Layer 4 of a small transformer language model trained on English Wikipedia (12 layers, counted from 0, width 64). Numbers have three digits each and are written without spaces.
In attention head 0, each number of a token's query or key is one row of weights dot the token's vector x. A token spreads its attention over itself and the tokens before it by the softmax of 0.125 times query dot key.
The model reads these tokens: " " "15" " May" " " "202" "6" ".\n" "==" "R" "ec" "ept" "ion" "==\n" "O" "n" " the" " re" "v" "i" "ew" " ag" "g" "re" "g" "at" "or" " w" "eb" "s" "ite" " R" "ot"

Query weights of the head. A number n stands for (n - 500) times 0.0017.
q0: 531552532593550629503386427597494379426487446556535452537436537426580440451499515504534461477389638496481511490550371546455406547528451493430560494443560486593633609572543432531446425408598628
q1: 528493452498451646605491450419449500425437457507571459568499498268615436377616626461587410553432597444454530539638583340427459568503459516440581475339616437501532656510509400650333501606447622
q2: 467439418411474522547446601477522458617571391538479533471515498583408401574473474517424506401479426490557327494450695521475450423515535588521442392598375552384593522498534604541381544496574623
q3: 391352440572570500440386511564566342453554618555436484556560522561581610604485552489551509480394474517342477531529403642462563492512435449317554472460501662471492650494418580460542575508597558
q4: 604521506587591799511399442451369508266447534474484476610362563291461404335587465419562386676444737522496510488562534327530443574482446564458525570393569452518513609600624477528329472566453590
q5: 530677494430413362550635539452503503513677492624405598389462412673302436692527497508444496603582339649605475509300583460695579341428415325649340650356424594459467405462560505452458596462496290
q6: 371443366462536467611486570481394475413406388506379465628530427567564608584554580446413583390488436600483498621626454551517380338440479450512534601578512566666631524456353464512454489618355599
q7: 393511464633533572537403515512515407494493457490650396467569632539498382406383436435565552699347747441426475555489402404464453619516501446632568525521452533549522636595454307572476417482329624
q8: 633394437493591570472597593435450431583478450481658349639488552300460543455437494513533539634474447415478477585620462558393432417603585525533550537510454476341461518452472521587404517539424621
q9: 456606624494377565564433321670586460468544460478533551435575463647531431381452430539452484499521583547635589410461383358527550540383423430503454515476485478496479581627393450438501578381578439
q10: 430387407399430365477554521368588484594459421540486398553447515531522498665458588600419463469514423509380520633637453579404409401545503456431658507533377479479480573453437641526563498705472586
q11: 571507490440430542495387481411534516520298509528536563408355585621537419524365503434551602417622501392553531558547418540471629430427495541494469445534526492623577530608499474405556534546411463
q12: 574519580608491586489372349503445569307570603437438563484478413470436393427640442503552429532516568471545503487512669383615489610463467572521437443433568438520444483599611498458422459489520413
q13: 587401480506310314554473691380661348607538337499546360569353620686511702553501452382645606382429355286278451690605463657194325410604403500427599554632522557618677680259513378603476597556501489
q14: 382498527648605533490423430636480521475501651605628472493449508520555459382521417485444528517511621649528372494283479401411647575423498538639395501549488502397473360687398505547458598462384477
q15: 554644352530445572702538328603515386524432399476530533636456504400403480426519350423425563547501520613473415473476294453581509390580622559461522601575496447417354561493511594533664393615574520
q16: 522446561588575630606376367495512507320566441470485489538522487478569421365609378502500362502406689551548448566565424495533370591412487495466568497401594442576509616560557554513409443601502595
q17: 536539512566491608426457460485422517428469584465510592540445472420462480460585480491498526556493545502502545471506567383592551558488470552528451483477526470505444494587620437471437504429466442
q18: 500482549517526558480475494486456570459478565498460654493475416477408481491527455529454522588519542542586556482467530407623593557441517481578441494477495470456451417550618552416455523478425427
q19: 455467504631485733540489422457429378358665464482599494517284522372562568218521513437438552564391640473504603673611450342564498495398592639577589533411584460398392684559563348526437494511515566
q20: 408524591558370462582546410504435517389641696507421529315468471536444413589620536502563556564641393470432523490437654360605499558582602410515430396480575432530462345528467494500621346563519302
q21: 573474504537408722437395329563500511370435410480564668487422450397448397567658436512574500656438402594608592597597442456548454458410417526634396355506494373491571534521581412530454422601436373
q22: 501426481579532594553494520439515501480412387477501459505447559492557516460516497479479460489431563513460506648542335529492443457534496501460591516469507476548586597503542481537462502642421580
q23: 465519540511522515496477458524508459437509533508484530515526498470511479430506467510517503530498566516513504499534511450519463568433496498509475494490516484508474498475508517507469479463516536
q24: 591550387475511438523387411484532612502602681450485501616562368530485411596610470513571483431568382451394457530462596512466546509668434456387510605518491490473448487612466638386453523536442373
q25: 448503345379411218552638668517539522695493407577398466477488524546493554704478569510463491377528336464371439598475561603382496389578543438434571528579420561506571508338465584537564567622514470
q26: 481519486463452401455555535531508493549484493516503493529527522566480548583448502510479533464532411506473515442510459560444520448537467474479510519578443538529499497461495508485544543448530515
q27: 439348495421403304609535498554443550672572500589540633494489356585505491637528598471506559567515397468642547558435404490325616481579547475590583601496554454414502178517533489317582299469468428
q28: 370511463502492621619542399436588555278545478671403419529326421345503559326398493441466586646594506655575624471549408447449428452591506430565541512494519487531470656462557665489399692486451545
q29: 438499589470499613516485447484599515468569707495470608471560356658480419388422482482581481582488502429568507492420501358662498587437448598700389509490464579465379454448526611495526396473398559
q30: 538391351501591563477456505437511464609420502336604440531430678512751464519449525581528421460342441491466488498438430550497376419443473501294606547538473659526425598628392469513535450606660622
q31: 488409531533421583566595461495475486624353483432475562523471648359443570401469511409311524613510576661446564600579452506491454417467498611459515390499401404617564554469451470582375590769474481
q32: 502320532412507979590237594456435292495507316399745285606442667380539709450570518495532496448293564528384424619635293564412292520556528510490612378329699508560619650606521339694393520548415584
q33: 463533616606597666507512331466517481264467371536366655541466420402456436532529499514455531677466868476593658364476577198548505669309472509471550458423539413449470450753468491503382490468421527
q34: 411525433449575290480552461525645396687557513537491535521651469565485524529488587455544553298580473441452530519510482660550391455585446433480452431627457578496570276515441566470532469450506482
q35: 509459526542602628406517395375434574465495715520445711406666473340404388454573505419641603594582458526647550384404559583631521636540536522521318419490530463352434178677593663330387446464490361
q36: 481646474714513596577415468362466464377509494369609457704408629438628538395581435444456448362382577564438329509668421523486510519485463541443573475394460459576583712438528444638371450441426632
q37: 511570489612479711529347445509388574347570521482443581446289431429516398515580523520484504555417604530511579538473551300589517558505391552522560514387600463651547644611653326487426464521375464
q38: 397568507601575691627511424511441361385421461443532525627524631271682516354598393449505540556346729585474396557555389332514322632335501495440542522353582483551485769447467508708316401615520717
q39: 497518584527518580555425428615508497467468512520511529525455441431418441416387500551505484613505522509584564420495493425496506544464553475541462461487495507452535455520451577490504481479559492
q40: 613633404594605888511361377713321508323574539577424603579507464273694338217715439397527453548419787391605373357439443339765590622229573569514481414404677419535460651588361449586486512569460477
q41: 605596475521463446376561512617420560343549554519578581638531334268344451362521472412536453490501553705409531471563583325588557410427612488554443571487532501472428326524671548540398445481508473
q42: 500435537577353493410493403465490373636606273376564522477530554534705428665436563512444419393373514511376393639667232805322312549579446376531745567364392515489622691410484330673378514652673801
q43: 352554520389461361403642491506670427638443411604559413477607566539558482528508427587514534382504545501404520641486467469373407518517532395382561588509509526535466578505431550516548556371542511
q44: 444493475396605567523487576286424445540542371481625434510592581532609549467502441537565612328524489659518459454512391642463427539420378537419510555427547487570419552463497374577516486523417602
q45: 489538649647573743428394403539359588291487588449494653437522398485463406365577415465503443608453633560653487455466483429746576592335519572619383463347645447545464426653637478413406427411512459
q46: 528466577583492353414548577488454610489531510507461438390582532515525523604425457535557572475552334512547386571439428657395510442495575487408537505456562477550566399339423607528484544589531458
q47: 515537415479447391496531560535606448634465464523560482512494491538496513498455530517486516426482489487420526552488486487479517473544479466501495531571430529453506506504504460523529576468486470
q48: 512568507533496646512474497581511420559549419495597479439493514458602495389526529460441506516363651480521442567460441427556527480430466552627490463386576471485550636499510327610440464482483530
q49: 499547517531527561492478440553440531437503544514480539502502459419486445476520487513482485518490538541542500425493558433551516540463520521503485470471528489520494510544512530487467476469514506
q50: 362610591530412484505495418691378603349549540500392542421636549484423368381483503617587373568643461591657580437516592240611478633310484525484449426553472572545431438354541672542530500531520520
q51: 405550402460423382728374578474688468636477381394609366607488563541513643414368582491550378526523472401404464653600401593255456474585485392528491542419513587375604526444482554592428566551638515
q52: 411574557673479482343420434479444635511474603618467614451482259484298409454413481558580539533532367485610553357448642484768657679485624560580415419501584560460341207550498697406616664392391228
q53: 448627438426505415503613533596674584590572568578416549377672474571494443441361555503556527523620484514557560409325450405567632494454502459476417524583386511368447349496317607466614575531446372
q54: 458494560418584411477493416496572459513559560488588462572514525535498537465486471479516549466555501433544531432532599535441435477508435526497484471575564536523466450523435506460503446388531535
q55: 503532528401503517335552437572559514526586561592501605573543452549492453434616543437544495454510485515575535422417667498574632547467427503472496611638448518402539417427427546388566527365392314
q56: 645527357555459627586360370424528370365455403497638314514578535377702542421516560392499498416281607603411447580586456451382463401654524618440628534437601466618608728535450386514405457500567643
q57: 518543516539546321565608541577438551612393601411542561426290533403543409424511435457586416393564516496518522556396779355458528536489474451454376542535473615496496555448599501467461592451584376
q58: 463332553462386416463488546506478427572438521440571608453530570533423585553534415542415567566391454582496525500566538471547510509433542407564496422568483545552401528436598371483559545483508495
q59: 465574464505621334367555555631423683751526425358416558527568441316556561652496442542383591417431502350419515522439538500373499495528467445509548486519591613522449486516547573490344623466466496
q60: 416682478541476366373531452607541577455487763536317697538422401525418451626523516504498533455570381487466459430349628402624619508546450467438401546558450593535491394428558592423527500332540408
q61: 497402551558560532599446410354471588338536513463446517483526501509482450426627428466528386560525582497552451610558541500564449577465524520530526481407585448538459485492596580469440453637415523
q62: 449441586468644493431449476510567637330659714595519604379626362464372438383438458494472399647475611473688473307378676489796647573359614507650393270413607501438304364521526557450576479451544418
q63: 510527593533536545530460462566444514450559499418509460504512510486545526516445479499522519514477487487567463329456505540423481501450477501462494467464559531522537514505376486538491465465618517

Key weights of the head. A number n stands for (n - 500) times 0.00095.
k0: 339371409365572232621722627309537485609490464464524595562507536499494681632500532513402488440555374547376461694527444596314423461606597527447514476450504548486335641459496386599477486738320766
k1: 266397630601491279454621564519525304430630362516515453404572613661414729561384397499343435483485307614509331536675338744387333332380561618528516543499519580598462631608486344460476342337821697
k2: 410660515637422388409552445647429640362305578565506486405504392470604447408580588584662430542683551591362657411655268612457593370561520272306635646464627231659354520622396424416562444452490239
k3: 521546534418427197536915642575440677731515318410530443507553502532440456607367505505434407319668476569630523568525533347358355483601330547638742487483468428535498334339464421634549477460280597
k4: 399417508447525447525542590477484293588566310528685336345622574463751764453417367547295502416254488483483431705546306722434325352353619544648581331376530527572594744442400295691530425458575788
k5: 427585491460896619422296461813495530524305656337700312446500546374685312418536446377727603493436499374432458345393675300526621637613587621430432356745494375459748446861471552430566334338367481
k6: 537533655620400337354658510331743471735656610509619558317478812396488607309242630380596430556566444359513532369469535619272602351382603431521384405591441686411319455575720557515758420314493438
k7: 701488390507468508418432559542443585438554323322386464503319546372436727736758696540433298318539270497525399764448504591560405356531547419460538350462687708495553721536655646578349325456500546
k8: 418428525476276544439505397613319646479600587612499558338734421494505430599569665591340726468316457669405485300493481843617286496352416564516576271364495473510450501551456685433505250413729475
k9: 571364333564609288491415683197511531482430410460436500480209468401423488667712564399611321510606445406485419669478701357465589662741481446526454639525562552778710425512633486555312400456390521
k10: 505578637649465307653658616644451565529545538369540575386751522548255643408471545310509634471570364666643410278462523655473460382366377430577350568624663646423407239522573386492559361298503286
k11: 424524555557448345607540603572492495432551564471429568665392391450598404631767381496402247559460668501490431414338733257482611610619500348517325704426379706480321555400652492547474438354637585
k12: 514668403488587684574486560519625295513479272686462373484475584441608583357455401476526571575373540502539499613447280561461527492497559496614593550404475418553704694435354363688378568463558637
k13: 376566538660689267631597352700703541556477513452457607454561501612488488740293719550298436314546274636708451382274439400600692218297372260408476536535458584311546463707231507569477314579565532
k14: 530516489526438600420460493361397485441523395384453521501533513427447351704469517474740344565491508248468513675731663397707258585690537238343569379245471606742433727327655544584384469530460514
k15: 403235570477505493496311842312282611506635687545577569407570615514474722694467869512534554461465365394524637358481456491456493530347288473631384407631469483788669338438531455398460550362305655
k16: 586465489538426500620566625363511372688441382561559375490461625377503841529306564487460702419446456604548539643522457660299488450628568481561528539425534601538562592334463303788488465427496463
k17: 358565462361601551469388572481615283528600457609539368491468405622697516439496424572518420599498610455515466637465430451465451545435480471570497462368489433582624632457414544572487545433550679
k18: 519574475467439581358412536506534326524523594535611254506493399478702481376522481542553502478508687395483543523461569452460485563507436576531432483419527472638568572363398535629563500297554470
k19: 398415535479549413613362753232485285660215589459639387663682653450698747611401638602437390585482460608457435561540471536234214460490288408485477352300417804784788545667357599632222426404472609
k20: 627670433529664688412302497637672544322381340507565527748501512415415605311379471409549465606367368410627340408550304499537672629516507605623513539495374415400593548512444397396222785431436721
k21: 544604311530586483512484704394553312561447510473451377525429439471467641236466611473448608381525766339446554202356388540450547606595430501397580609360477515540532691646551579654462377303699742
k22: 556482642506480257539526623444477454689511524438627517600549551396515800550286599468344576337565566542488507522530583595347374486505425447541444548447523773461397508416467491599591385378599497
k23: 602414437472413579513558595366559444540581460418514420474472548538528575607503506528508459563512478503531510583494420591378541450562595575524553483478582508618592591472448447547478540507501472
k24: 360583503541589572409503553789552477550497369790358519274567560583360339401528511446632654455384257616725395520389519429677505625344406370742633455581328263414518431290582278596626512490497504
k25: 395550782647596431530536371692589629413501737358572662516630582636303400433397593420569534419576356638653459262500499527595496357394377485389462567755515546348270249687490374285681374479472377
k26: 459462503462564340508555497531507610490658580445476650459466326540394396569552515474530428505565448497566502469425633343602585502434500429480425507563535424432453296562565575415640489577383434
k27: 431519517740397664352522559602654564278413804592411390591541521427261387425493534631612503419559444361510456307431799460703466713497454580346252240556285538543293703440376608745499641361400513
k28: 612379664587486498216555717383189362681510620322957608503764551370652465605512589529580452493219498308431457467470527457334450572512570699575451620308438519460532389633497303542626146598609475
k29: 750486420614477647409387423493338491421511310364562364501499624326603609561641463648382448503462582559567491539484678341354643642451609349437638401497479360526691639518401509573303715349634339
k30: 451527597466408408605536539279337678499523448555428540426616376674340679569398343336292448413515538836432546570610568579584440426522385403677621396520417536466524412437762500557611529483214414
k31: 447620564404615470686388536281606500395579425582607433510625490601475587613415488406481420460479743161528552264473420648465334469455337482652360643432742754525430403636536576419584253157582474
k32: 498401633575586027484802327433548525873390303566479616351599383513744899481368640646353495385696503464461568470685478732420438267452201252479466576376344515554400534427619625470590383547629636
k33: 630488236595385530555473634421591259488705476339878255491448666473612462332632248315532255425485476458467340658507364617676488347591497691634316427407784573664542738419549360740414480511518610
k34: 534405497466460500542517571450416800504252465553346582454474572558295403542546468584534511658635361426572535501384458528478604540665500532461446544553662391301300559485627555493586554651506282
k35: 545446405350360596520443603636353620506379475767466217580577270486514474459502361813418486456411653458428525382531450516543519723563564806624667466168441368403348830122524505616597539490746526
k36: 370264422292623450420503721527580222703607445530491540587487443421439677728239636506391468642599532666660520665504329556286347511403687317400462544404539648554350465595458384541607538482460555
k37: 386634499503777443408523630448764150615392419489710491585539628532734772317506475398529399497496514460453424765467418408412416464446494353589426501506412554397589616727475356645467492504406768
k38: 470232466451386433513410652189658405622761363395733320436523661654454915717247652490408328493527402546563435598602309726347433340538620574576547422493609661661497496525501225467515532233543552
k39: 586450354467443584354598524305384514352473550452509482512579539349546388575744503457412474456433519381377496431483489599531534516569485689469549483462499481679503603527514434546375428561391673
k40: 431241592428278612632480557115577284471334341572791261448195701727696533452267507607453563530364638619489475793859397748121345459751625667538532598350502442767654760324794372431160612317368780
k41: 440474575428550755484303602508412171386581637363326407634458495546786527327473488683538655533369282213523617449485513824459404556485455660483580231504543324647458656658444456582635396564399447
k42: 476533180390735033778677793393629499633436365596394316555782561566259946510486711435458601286586303699421551599437641535507403469542584559356395584500601544419323425593699453302688387461403155
k43: 601408597509445425641411571479422616446621509184322539434361440627420469631600495482641442571703269650589207481526589525491640615679399526538457523493640563534531448430496365482421411624494294
k44: 447292535590271346473592545609429376704429607592423524451393234531540661632413478568448548676585421389387527621564601326446630436515547371612414391535455563344614454504740651480546544580638333
k45: 581515372267421622547397576341528187525430393599529198607280530289799693386443344635496515531484733423336604679556499453279499692697683597493535447304358460711643805298462479710394673319481636
k46: 595458490427358484668604465643667475550530501594417588583614465475332464562290621421461620349412474557409542278488561617675487634498609605605481506493277567326254376513487366417628439412500339
k47: 411488591505597428456428484451435577423446604364402605524437499625437368609607583480555434506674413510519501568454577474516425467519313392391501537581602542581483464505513611414473349584501456
k48: 397432515479581434550368485319528454518315406440488501524385676596555576607560591586576419502619526419379561638645523454370323534665480421332510521544501562657571517660511567400320498425541564
k49: 470494482419491653462523524449501459434547541527508494557469499509556433426569435530576498586498531489463513537585462527444489566554573592504542490465509407517451535514537417521495544556409585
k50: 931330558533424656383525687262633482397453487311514444567270372362415637392474417432428541659497614356497460563534441708427596513634697653613624572661591426540700496697359313374414567308475382
k51: 520368641472616415273587578498361557503340458503445510417622682386287596768560487497384535409497345500553614429356416623655382292600485561368671618693409556815484559413463405443664334447648524
k52: 796491533294403974446713480588314409261340672512388389558546459341711059464687310605507489731697728547522504485475496435551698725400458764527366611341361338467550768472590553519313383598465607
k53: 742303535628459592424289538552290626372290526277567575595339521500347243531661447448526433382461510393520474505574667433628464702658460601593594543649603463549531460476700512356417508560495364
k54: 445438369570374556543557494401444600514461307606319600267550541534448469678656427539480412680399385503529475541418363454610597428521585406498442437432521443479580501618551490667456571669548461
k55: 609438539778563543451421522508499549556410638425340386220408495586533087361559513610516528465514606450574317540632532338502585688356355603533534392512507501486653452528590467625487563684428469
k56: 363317469449618488629596773455350446655682405550275592495542702606436590480419488546615371357470324455362532435659431627304298468407532428579592492480320563508437563508502350628465462632403628
k57: 358621581464588763297288418284516564291622669516440556673572509635598360598510454512457395778413498506527416660463313440664529483609445501365759561560403631400519398753230231430551399553569617
k58: 522663457465482465479521519425590495497645426460319318507395225656625692562460664565561319479692644462616599545504526440387561411485349484481412570353675517585711433590402747588480396279495448
k59: 436496479279315696545390419244709358473467476698500496442478528809525424391676470594745391527614488622685554782392532451872369534595435515489439550396535234380345378571523305401704351513616210
k60: 476582495345687643366425559545634451440611429350561497496566600612569275425528406434621313594534606502609442584392414265521603699431598548527533492534485230485444483569401288450676744606275542
k61: 636579563570391640528521554639497414630451375621507305480567597307481770451241467484437712470355543579587517451433407579392499424481590516572480533437471606423575596363322377699548516256706337
k62: 695599415425239869514503373639186387385190249436422296613429574467640447515634366626514619498347666511426665567652340474391486479710596727386527678428563329545685539451541530639297669525550446
k63: 503423278492460439519609435360555501495569362649528589452536532476454523566543498463421438473388420492436545554581417496690569433522623543527555476495409433503509429602647395479468580637375631

The vector x that enters this layer's attention at each token. A number n stands for (n - 500) times 0.018.
0 " ": 668516458480394808414470467575520467411462577509454441586431456525521034443597470497702624543430588410415429461505514507546556611630517556448560582551455301441580488414445527461503628512463419
1 "15": 615561441453424828363420459546510487422421530443426449596452444485539060451525365512661620575511613381480479476496532448559651630595528581525567534570459368452563483445448499466504672528473382
2 " May": 634576444455339877382403516572541523415413559469447386574443458533514149431622347528617562589485621425476466490470599472606556607550509572431503557591439326430595494439428522432516675528454440
3 " ": 627568457516447813376462474520510462418398579475417401617412477520515026449543378505615592629470607430520470467440552439569582603606527609525476544536472350489581488412414473461541679549488406
4 "202": 598553434465385857381389475568513483432444513440441402581427460526553136493566348508669572593448634413486479492451524417622640614586536653503554575600428341480522400412473536538464607514471391
5 "6": 627553435431439837344418476550506466428419545436432432580456465494533049452574368512643589574499636435505505461461489413569644607611565572544537518598466397477532493420465500471480673514489379
6 ".\n": 632553458455384842382420488564478503438408547480503410577430478533502062477591412499609563588495646379425479398478535428600608603580562624478487562535527307446580511395449512466496652534519434
7 "==": 622546471462389862411427501527526577445392543514480409597419480532493052456573380502624567618436634416442504423462513420524634631578518650516517463493467320491593435440422519482505609544524434
8 "R": 605566445452376856348484468545456457418440557489479465606400513535517122462612386500634512585466664428534474466446535422549611701591564608517536544565411345473594490419419514468474571535439356
9 "ec": 597545439489399846416421486577474509437455606463436447618428482522556062439534345479643535615445589417432532511450498323548623646536515659496544551532513369459595516437471518457520638496446440
10 "ept": 602599451477379889392407522575497470358419568467448424557435430526526093472580401490633556639449647417463486503434566396523556607531559588520540583578437364481573541428455497458549650546437395
11 "ion": 607590463435388898406428553576511489400466544496451439584397464519546054407599394508639575581459624448436509454430558387538612608560563568481547523551457368498549497441465489439481655514480402
12 "==\n": 601531461469406914443470518543522529416399553469521458607442475515514035475575391531536533588494636410432496389471525426567589582591554664484457532508464304483598509370444533493498642499487424
13 "O": 624566418495372824374454489565468483399460590477478421617436527504521060460626315535650509660469655449515526481504521450543581620549535594492512476520420372470630520434435502422497610505422374
14 "n": 586560444463399864368451468543465500368457581473463419547387462514477097429579414518563582613467672410492453460471574383573548652601571601524549604560467394478603550426396483470510657532443408
15 " the": 623565460453420857439469535547481538356423576453452388535398489470497058440615387509661557630412621443462537511513502438553562617554535663543504519529443350424579458403406566498515632491465458
16 " re": 639563422484470928388425497562466482402444580483450454548416517514521100478514379487583471635470623423441508464479577417564583649633561621460499573556479344458588529375413470483474611521469409
17 "v": 644550450514346887381403507548513497411416567513437450582419477511519101409607365511553534625427617435502475474465601346497556620569532600543577569547489387484576506444407485469482670552452407
18 "i": 629586491462408835377392514519479509445457580466462422584428462499481063387612377520605580595442632421516511498459520345537608588574525648475539481529467372464607590416456487421552648535454461
19 "ew": 599594454489398894423442528569506479377407581467439463550441435528579106437616307440635555654443638404499526429476518365512585626583542576493523533552456395469546543406442506497493619530436455
20 " ag": 631565425488456942392383535570494556412473571492403394613398501515534091432521349521544490601457560430440475525453562407525574645559548623476518543564487300476573506454513457501534629488494439
21 "g": 625577479491392922370422537564493518382474597495427408575393466517497066435584378489559571555453655412498487531470530364483568631538552573539496515563473352482596546481437494460493629548461426
22 "re": 625543441498422890367450471584492487358442576464478471574389496535520102419601381495574559604427606416480536467497518366522623651564552614485504636524496371473570577420402488459444610545443421
23 "g": 625576479490400926367424539567497514376476596493430405574389463515497069438586375491559569561455649413500486526468529364481567629539551573542497512561476350485597547486436494464489626548464429
24 "at": 614558412491430901372452529575500522351399602432465439568404438497493109443609324538600556591465655409491469528486523389546603594529501602538559515552445346516574584449449485483551616488459431
25 "or": 625609423460443915373475469571495455388442560422511453598389466506501114412577377569612530610412600426481484511466521370540613646552530626522545570560469355501543569424433500441517597516460415
26 " w": 638527460506481892374454540559519460361435560456453407544380454495572071444615406442577498620491622439535490463479531399531585602617582624480532512548458361424591531391455497471479646511508426
27 "eb": 598598469510385900396434550571518507423418536449442422611410401505581082446594336481630534597458620442506515475487540351525588632564540590446562443526480357458585547467474480472510620498423489
28 "s": 583576436495429884371432516574504450344433566452482439570382506466518063441614384533569557581448626423523482456480544401557594586575576630549594582496463326535567502433438495476495628523446411
29 "ite": 600552420458443880416428536588520477326474548460489440575393446491527064428600363502604579619465643422441507479483509394504611605523562686505558529514462397479595486452473479462472630538492402
30 " R": 619568458466455892336473506514455447355424530480488454617372528528536137462589362501626496591456615404558455459445526427537560675574576623501492581572448310486593528430426547480490606519466427
31 "ot": 616544406444410851382440534614500542370423556465469399586388497484544074438600331498624552651481639394526474505495549385563554636508518606510593534523470383509584569462467472455478594497450435

Token 14 "n".
Which token does it look at most, and with what share of its attention? 13 "O", with about 50%

Token 4 "202".
Which token does it look at most, and with what share of its attention? 4 "202", with about 30%

Token 23 "g".
To which token does it give the most attention? 22 "re"

Token 21 "g".
Which token does it look at most, and with what share of its attention? 20 " ag", with about 40%

Token 30 " R".
Which token does it look at most, and with what share of its attention? 30 " R", with about 40%

Token 26 " w".
Which token does it look at most, and with what share of its attention? 26 " w", with about 40%

Token 7 "==".
To which token does it give the most attention? 6 ".\n"

Token 11 "ion".
Which token does it look at most, and with what share of its attention? 10 "ept", with about 30%

Token 15 " the".
Which two tokens does it look at most, in order? 15 " the", 12 "==\n"

Token 13 "O".
Which two tokens does it look at most, in order? 12 "==\n", 13 "O"

Token 22 "re".
Which token does it look at most, and with what share of its attention? 20 " ag", with about 40%

Token 31 "ot".
Which two tokens does it look at most, in order? 30 " R", 31 "ot"

Token 19 "ew".
To which token does it give the most attention? 16 " re"

Token 29 "ite".
Which token does it look at most, and with what share of its attention? 27 "eb", with about 20%

Token 27 "eb".
To which token does it give the most attention? 26 " w"

Token 12 "==\n".
To which token does it give the most attention? 12 "==\n"

Token 10 "ept".
Which token does it look at most, and with what share of its attention? 10 "ept", with about 30%

Token 6 ".\n".
To which token does it give the most attention? 6 ".\n"

Token 17 "v".
To which token does it give the most attention? 16 " re"

Token 18 "i".
Which token does it look at most, and with what share of its attention? 16 " re", with about 30%

Token 5 "6".
To which token does it give the most attention? 4 "202"